Layer 3 of a small transformer language model trained on English Wikipedia (12 layers, counted from 0, width 96).
A neuron's activation on a vector x is SiLU(gate . x) times (in . x), where the dot is the dot product.
The model reads these tokens: " s" "ch" "o" "ol" "," " he" " s" "er"

The vector x that enters this layer's MLP at each token. A number n stands for (n - 128) times 0.021.
0 " s": 110, 150, 161, 135, 167, 95, 151, 124, 125, 30, 118, 117, 146, 154, 43, 137, 120, 114, 109, 85, 107, 167, 134, 182, 151, 163, 148, 137, 113, 89, 139, 154, 126, 105, 121, 136, 143, 167, 145, 162, 130, 51, 124, 183, 141, 69, 146, 61, 115, 54, 112, 158, 159, 116, 164, 93, 149, 169, 94, 88, 141, 123, 136, 173, 148, 144, 151, 181, 169, 132, 206, 91, 70, 96, 109, 115, 42, 177, 47, 168, 147, 223, 138, 182, 154, 115, 137, 153, 87, 195, 233, 106, 142, 154, 162, 172
1 "ch": 92, 153, 142, 148, 187, 109, 182, 97, 79, 112, 87, 158, 92, 147, 63, 193, 123, 131, 139, 66, 25, 146, 129, 170, 112, 159, 132, 137, 113, 61, 90, 145, 123, 153, 148, 125, 165, 154, 132, 134, 87, 39, 101, 184, 104, 96, 177, 105, 138, 84, 118, 249, 194, 88, 130, 112, 141, 139, 72, 119, 107, 191, 67, 143, 151, 134, 148, 178, 121, 100, 154, 94, 63, 117, 99, 35, 91, 167, 129, 185, 170, 178, 122, 181, 117, 108, 149, 135, 124, 196, 169, 114, 74, 150, 120, 185
2 "o": 100, 104, 152, 116, 89, 126, 204, 131, 90, 102, 146, 167, 139, 125, 86, 187, 166, 179, 161, 99, 143, 159, 144, 188, 156, 153, 112, 149, 140, 49, 46, 159, 154, 125, 197, 144, 174, 22, 153, 121, 45, 98, 112, 106, 104, 78, 143, 89, 133, 175, 49, 173, 178, 86, 187, 116, 175, 107, 216, 178, 139, 135, 79, 161, 67, 110, 104, 150, 182, 101, 158, 125, 77, 53, 107, 114, 105, 182, 96, 198, 190, 162, 119, 112, 151, 171, 138, 154, 126, 155, 161, 115, 110, 185, 138, 119
3 "ol": 94, 115, 138, 114, 146, 105, 131, 133, 103, 120, 87, 153, 118, 87, 63, 107, 148, 140, 133, 188, 131, 123, 153, 77, 104, 113, 52, 115, 127, 61, 112, 146, 102, 121, 182, 120, 208, 148, 224, 74, 101, 114, 78, 178, 105, 156, 99, 151, 55, 147, 140, 133, 218, 96, 207, 100, 160, 106, 168, 139, 97, 183, 148, 140, 144, 148, 62, 178, 164, 166, 148, 102, 109, 150, 110, 136, 126, 207, 120, 183, 129, 233, 214, 155, 120, 130, 143, 150, 139, 106, 133, 50, 176, 177, 85, 130
4 ",": 97, 134, 141, 115, 119, 88, 144, 119, 108, 131, 110, 132, 118, 129, 36, 102, 120, 126, 103, 109, 42, 165, 123, 197, 139, 108, 141, 133, 149, 38, 173, 168, 134, 115, 123, 149, 192, 109, 167, 193, 158, 70, 142, 111, 120, 41, 78, 109, 115, 98, 153, 173, 170, 45, 119, 125, 149, 135, 171, 141, 128, 151, 130, 143, 114, 156, 139, 213, 121, 108, 64, 103, 93, 106, 84, 94, 118, 231, 157, 182, 128, 188, 137, 130, 148, 135, 200, 163, 128, 154, 187, 101, 122, 92, 115, 159
5 " he": 114, 155, 199, 178, 149, 42, 170, 96, 114, 125, 143, 125, 177, 113, 114, 136, 169, 132, 163, 103, 103, 189, 183, 143, 89, 127, 164, 111, 173, 84, 100, 135, 99, 89, 107, 203, 183, 131, 126, 174, 127, 57, 122, 133, 124, 27, 165, 97, 120, 141, 126, 110, 198, 55, 193, 123, 125, 114, 118, 75, 75, 163, 129, 147, 153, 109, 150, 184, 152, 111, 142, 83, 85, 92, 71, 90, 90, 196, 93, 232, 173, 179, 109, 105, 174, 155, 152, 125, 113, 167, 174, 80, 111, 115, 115, 191
6 " s": 81, 152, 146, 154, 169, 97, 148, 123, 135, 31, 112, 99, 144, 151, 44, 100, 117, 118, 120, 92, 97, 174, 131, 166, 159, 166, 142, 134, 122, 79, 145, 144, 125, 122, 135, 130, 147, 138, 137, 164, 147, 66, 115, 166, 141, 60, 144, 47, 115, 86, 93, 133, 176, 80, 186, 88, 148, 144, 108, 114, 126, 105, 153, 165, 157, 169, 145, 188, 150, 148, 217, 119, 50, 64, 103, 127, 52, 186, 67, 159, 147, 209, 161, 185, 134, 113, 155, 148, 81, 156, 232, 90, 134, 153, 152, 156
7 "er": 127, 86, 91, 109, 106, 95, 139, 159, 110, 112, 92, 147, 130, 81, 31, 173, 140, 126, 129, 135, 52, 149, 173, 158, 134, 156, 84, 126, 178, 51, 129, 143, 133, 92, 134, 75, 202, 109, 221, 127, 98, 61, 133, 185, 151, 81, 137, 129, 162, 76, 66, 169, 126, 167, 120, 123, 111, 174, 114, 101, 137, 186, 129, 139, 146, 133, 72, 183, 146, 122, 175, 95, 49, 107, 87, 68, 99, 142, 111, 201, 192, 201, 93, 150, 104, 97, 125, 119, 125, 187, 202, 96, 136, 157, 125, 182

Each question shows the input weights of one neuron of the MLP. A number n stands for (n - 128) times 0.0064.

n284 gate: 175, 92, 108, 108, 153, 130, 87, 163, 107, 177, 148, 110, 151, 145, 125, 158, 135, 135, 102, 140, 144, 97, 142, 142, 178, 135, 106, 151, 148, 120, 139, 125, 116, 81, 130, 120, 107, 97, 187, 101, 154, 175, 145, 74, 136, 116, 94, 143, 75, 162, 106, 113, 114, 129, 116, 121, 135, 110, 120, 121, 166, 71, 99, 151, 137, 104, 134, 123, 114, 117, 143, 115, 132, 126, 139, 145, 97, 104, 78, 119, 100, 120, 79, 182, 129, 139, 129, 154, 54, 122, 181, 150, 143, 116, 112, 171
n284 in: 130, 114, 118, 115, 94, 132, 164, 96, 118, 127, 122, 111, 116, 94, 73, 99, 109, 116, 171, 129, 131, 141, 122, 121, 154, 125, 158, 108, 155, 134, 164, 141, 121, 152, 166, 70, 96, 151, 128, 150, 161, 66, 160, 165, 141, 122, 112, 129, 158, 80, 111, 165, 138, 86, 98, 104, 141, 134, 102, 155, 159, 99, 134, 99, 148, 133, 82, 117, 134, 139, 103, 165, 113, 153, 150, 105, 118, 103, 113, 114, 126, 120, 157, 39, 157, 103, 96, 125, 146, 162, 83, 125, 90, 111, 160, 134
On which token does it fire most, and how strongly? 3 "ol", at about 0.41

n40 gate: 146, 80, 121, 117, 130, 103, 158, 154, 106, 83, 170, 117, 159, 102, 164, 197, 102, 114, 150, 107, 154, 97, 157, 139, 118, 148, 149, 169, 136, 137, 143, 118, 121, 185, 105, 131, 118, 166, 166, 99, 191, 136, 130, 111, 138, 121, 150, 121, 114, 158, 111, 147, 113, 122, 128, 145, 100, 160, 146, 121, 116, 103, 126, 97, 121, 153, 117, 168, 130, 93, 74, 112, 141, 108, 101, 100, 113, 103, 120, 121, 74, 73, 130, 128, 107, 140, 134, 125, 75, 169, 197, 103, 131, 110, 172, 119
n40 in: 154, 127, 163, 103, 116, 164, 128, 63, 124, 146, 109, 142, 92, 125, 117, 54, 123, 100, 111, 95, 140, 111, 133, 100, 115, 122, 97, 81, 139, 76, 89, 156, 150, 105, 121, 92, 138, 160, 119, 146, 77, 105, 103, 171, 123, 128, 141, 89, 147, 99, 159, 126, 112, 115, 130, 95, 150, 135, 127, 96, 156, 166, 149, 140, 96, 111, 116, 63, 117, 133, 142, 136, 101, 139, 115, 138, 170, 105, 91, 158, 119, 124, 135, 143, 130, 97, 139, 85, 157, 127, 116, 130, 176, 114, 110, 142
On which three tokens does it fire most, strongest first? 0 " s", 7 "er", 2 "o"

n133 gate: 120, 121, 133, 77, 136, 140, 67, 129, 132, 98, 177, 148, 196, 131, 144, 93, 89, 123, 102, 135, 149, 94, 121, 100, 166, 138, 141, 143, 152, 105, 158, 116, 105, 135, 113, 97, 77, 136, 182, 121, 129, 92, 139, 135, 127, 125, 139, 152, 103, 129, 166, 196, 101, 98, 123, 132, 133, 103, 153, 172, 82, 115, 104, 119, 96, 154, 112, 94, 123, 128, 105, 167, 97, 138, 133, 134, 157, 97, 84, 158, 93, 110, 108, 122, 125, 110, 101, 138, 111, 96, 99, 148, 103, 194, 121, 106
n133 in: 158, 150, 144, 153, 85, 166, 132, 96, 149, 116, 184, 66, 105, 107, 133, 128, 165, 95, 135, 117, 141, 146, 107, 106, 165, 89, 136, 140, 143, 146, 126, 86, 159, 138, 103, 132, 120, 123, 126, 113, 150, 131, 58, 142, 124, 104, 126, 133, 142, 149, 123, 102, 132, 162, 147, 119, 135, 169, 128, 140, 120, 143, 127, 103, 145, 108, 122, 134, 126, 87, 112, 126, 113, 118, 74, 116, 113, 122, 128, 142, 94, 144, 157, 108, 134, 137, 128, 53, 84, 153, 174, 98, 151, 120, 113, 104
Which token does this neuron like most? 1 "ch"

n175 gate: 166, 134, 145, 160, 101, 142, 135, 132, 143, 85, 97, 182, 94, 116, 158, 134, 154, 80, 105, 70, 124, 121, 101, 156, 101, 135, 93, 154, 128, 109, 123, 135, 162, 149, 92, 113, 87, 140, 91, 123, 122, 54, 130, 153, 107, 113, 136, 101, 150, 139, 152, 104, 117, 143, 102, 122, 121, 139, 98, 123, 134, 154, 118, 103, 109, 126, 160, 142, 130, 68, 142, 131, 164, 169, 115, 108, 89, 123, 155, 117, 124, 149, 115, 71, 141, 130, 89, 100, 67, 141, 130, 165, 88, 113, 162, 108
n175 in: 109, 130, 168, 126, 160, 154, 121, 104, 108, 169, 110, 84, 191, 144, 105, 141, 146, 94, 129, 181, 132, 47, 150, 155, 137, 132, 168, 111, 163, 109, 127, 113, 151, 104, 123, 114, 135, 107, 174, 99, 152, 92, 109, 176, 130, 164, 122, 188, 148, 133, 148, 145, 108, 170, 107, 60, 117, 203, 123, 153, 70, 125, 151, 143, 157, 139, 111, 162, 118, 124, 89, 108, 186, 141, 140, 116, 147, 121, 110, 113, 149, 111, 116, 170, 126, 106, 127, 150, 142, 118, 134, 110, 125, 137, 117, 126
Which token does this neuron like most? 2 "o"

n357 gate: 101, 208, 98, 123, 109, 86, 109, 105, 87, 132, 112, 115, 143, 82, 152, 149, 154, 170, 122, 96, 133, 108, 122, 131, 84, 117, 133, 139, 181, 142, 138, 168, 121, 111, 140, 101, 130, 149, 119, 119, 115, 137, 170, 151, 97, 93, 85, 89, 138, 141, 156, 146, 90, 102, 90, 193, 124, 128, 169, 131, 128, 148, 80, 137, 134, 130, 138, 84, 113, 195, 169, 110, 145, 199, 144, 166, 157, 136, 117, 127, 89, 102, 124, 137, 141, 144, 133, 130, 125, 109, 144, 171, 135, 117, 115, 57
n357 in: 143, 137, 158, 144, 125, 129, 151, 155, 124, 150, 96, 92, 112, 119, 149, 113, 170, 118, 95, 125, 140, 193, 122, 136, 155, 165, 113, 160, 149, 90, 141, 126, 83, 102, 144, 117, 137, 84, 117, 126, 130, 131, 138, 96, 109, 96, 103, 67, 137, 142, 102, 171, 89, 103, 117, 159, 131, 103, 146, 127, 145, 151, 200, 177, 155, 114, 122, 120, 117, 199, 123, 130, 154, 148, 126, 140, 197, 140, 162, 140, 133, 129, 103, 102, 140, 118, 126, 156, 124, 138, 109, 139, 148, 168, 117, 118
Its two highest activations, in order, are on tokens 1 "ch", 0 " s"

n221 gate: 118, 81, 142, 178, 151, 68, 94, 183, 150, 115, 89, 132, 105, 117, 118, 115, 109, 156, 128, 112, 131, 101, 71, 150, 116, 116, 134, 214, 112, 151, 147, 137, 110, 140, 95, 172, 95, 118, 112, 100, 152, 148, 156, 98, 162, 136, 136, 147, 142, 126, 155, 106, 167, 148, 149, 182, 134, 130, 105, 106, 119, 138, 130, 53, 103, 151, 121, 150, 153, 135, 129, 132, 137, 94, 143, 99, 132, 130, 104, 134, 96, 158, 133, 148, 136, 143, 132, 155, 126, 121, 90, 138, 157, 145, 126, 136
n221 in: 125, 102, 141, 142, 121, 118, 122, 119, 168, 109, 91, 134, 130, 107, 132, 107, 139, 114, 91, 103, 148, 184, 154, 147, 103, 182, 130, 183, 68, 129, 142, 144, 160, 175, 137, 110, 103, 130, 117, 135, 96, 158, 190, 130, 132, 105, 94, 133, 112, 112, 118, 145, 146, 144, 110, 151, 120, 120, 131, 108, 130, 129, 194, 102, 143, 113, 151, 151, 220, 139, 134, 122, 117, 114, 91, 142, 131, 132, 146, 87, 137, 116, 173, 136, 97, 128, 150, 139, 138, 93, 122, 162, 78, 147, 126, 151
On which three tokens does it fire most, strongest first? 5 " he", 7 "er", 1 "ch"

n358 gate: 65, 103, 173, 80, 153, 190, 166, 122, 112, 150, 160, 141, 121, 108, 126, 155, 106, 162, 80, 116, 171, 117, 81, 142, 164, 121, 136, 131, 132, 94, 143, 86, 160, 83, 126, 83, 116, 141, 112, 112, 156, 125, 80, 92, 104, 99, 142, 135, 142, 129, 114, 125, 88, 130, 141, 121, 130, 114, 131, 164, 107, 136, 155, 167, 121, 167, 171, 95, 150, 107, 65, 136, 148, 151, 117, 122, 102, 106, 158, 130, 125, 174, 73, 132, 144, 127, 151, 85, 123, 116, 116, 130, 131, 151, 164, 78
n358 in: 149, 141, 141, 96, 111, 182, 151, 157, 96, 119, 128, 144, 117, 122, 103, 150, 161, 145, 94, 109, 144, 102, 117, 100, 50, 148, 88, 140, 111, 125, 105, 116, 132, 132, 132, 118, 139, 108, 130, 124, 148, 134, 142, 89, 56, 116, 113, 123, 149, 115, 151, 131, 101, 104, 150, 112, 62, 135, 130, 112, 128, 103, 104, 107, 102, 170, 128, 90, 231, 123, 120, 130, 129, 176, 160, 161, 106, 111, 78, 121, 153, 185, 83, 112, 125, 97, 101, 110, 100, 135, 94, 152, 115, 145, 146, 111
Which token does this neuron like most? 2 "o"

n328 gate: 121, 82, 132, 140, 75, 127, 161, 111, 93, 176, 114, 164, 138, 146, 99, 137, 174, 87, 155, 133, 136, 116, 137, 130, 111, 144, 136, 135, 160, 174, 117, 110, 125, 140, 104, 130, 124, 127, 96, 129, 172, 71, 156, 146, 134, 130, 153, 105, 165, 151, 123, 132, 124, 160, 147, 118, 136, 177, 105, 126, 125, 128, 138, 144, 195, 76, 150, 177, 99, 148, 146, 98, 174, 126, 147, 112, 139, 127, 160, 78, 131, 135, 150, 141, 127, 131, 124, 148, 87, 206, 103, 132, 106, 104, 120, 108
n328 in: 116, 134, 176, 143, 135, 143, 119, 129, 166, 117, 166, 143, 168, 102, 158, 100, 73, 83, 155, 102, 135, 105, 91, 184, 145, 146, 158, 175, 132, 85, 144, 162, 104, 113, 197, 138, 133, 92, 108, 92, 88, 95, 144, 113, 126, 143, 180, 142, 81, 113, 128, 124, 65, 98, 91, 177, 121, 110, 146, 133, 108, 101, 173, 143, 126, 153, 73, 63, 102, 134, 97, 123, 134, 112, 120, 124, 93, 132, 108, 144, 146, 123, 132, 131, 119, 158, 156, 95, 143, 151, 136, 66, 125, 139, 138, 132
On which three tokens does it fire most, strongest first? 5 " he", 3 "ol", 0 " s"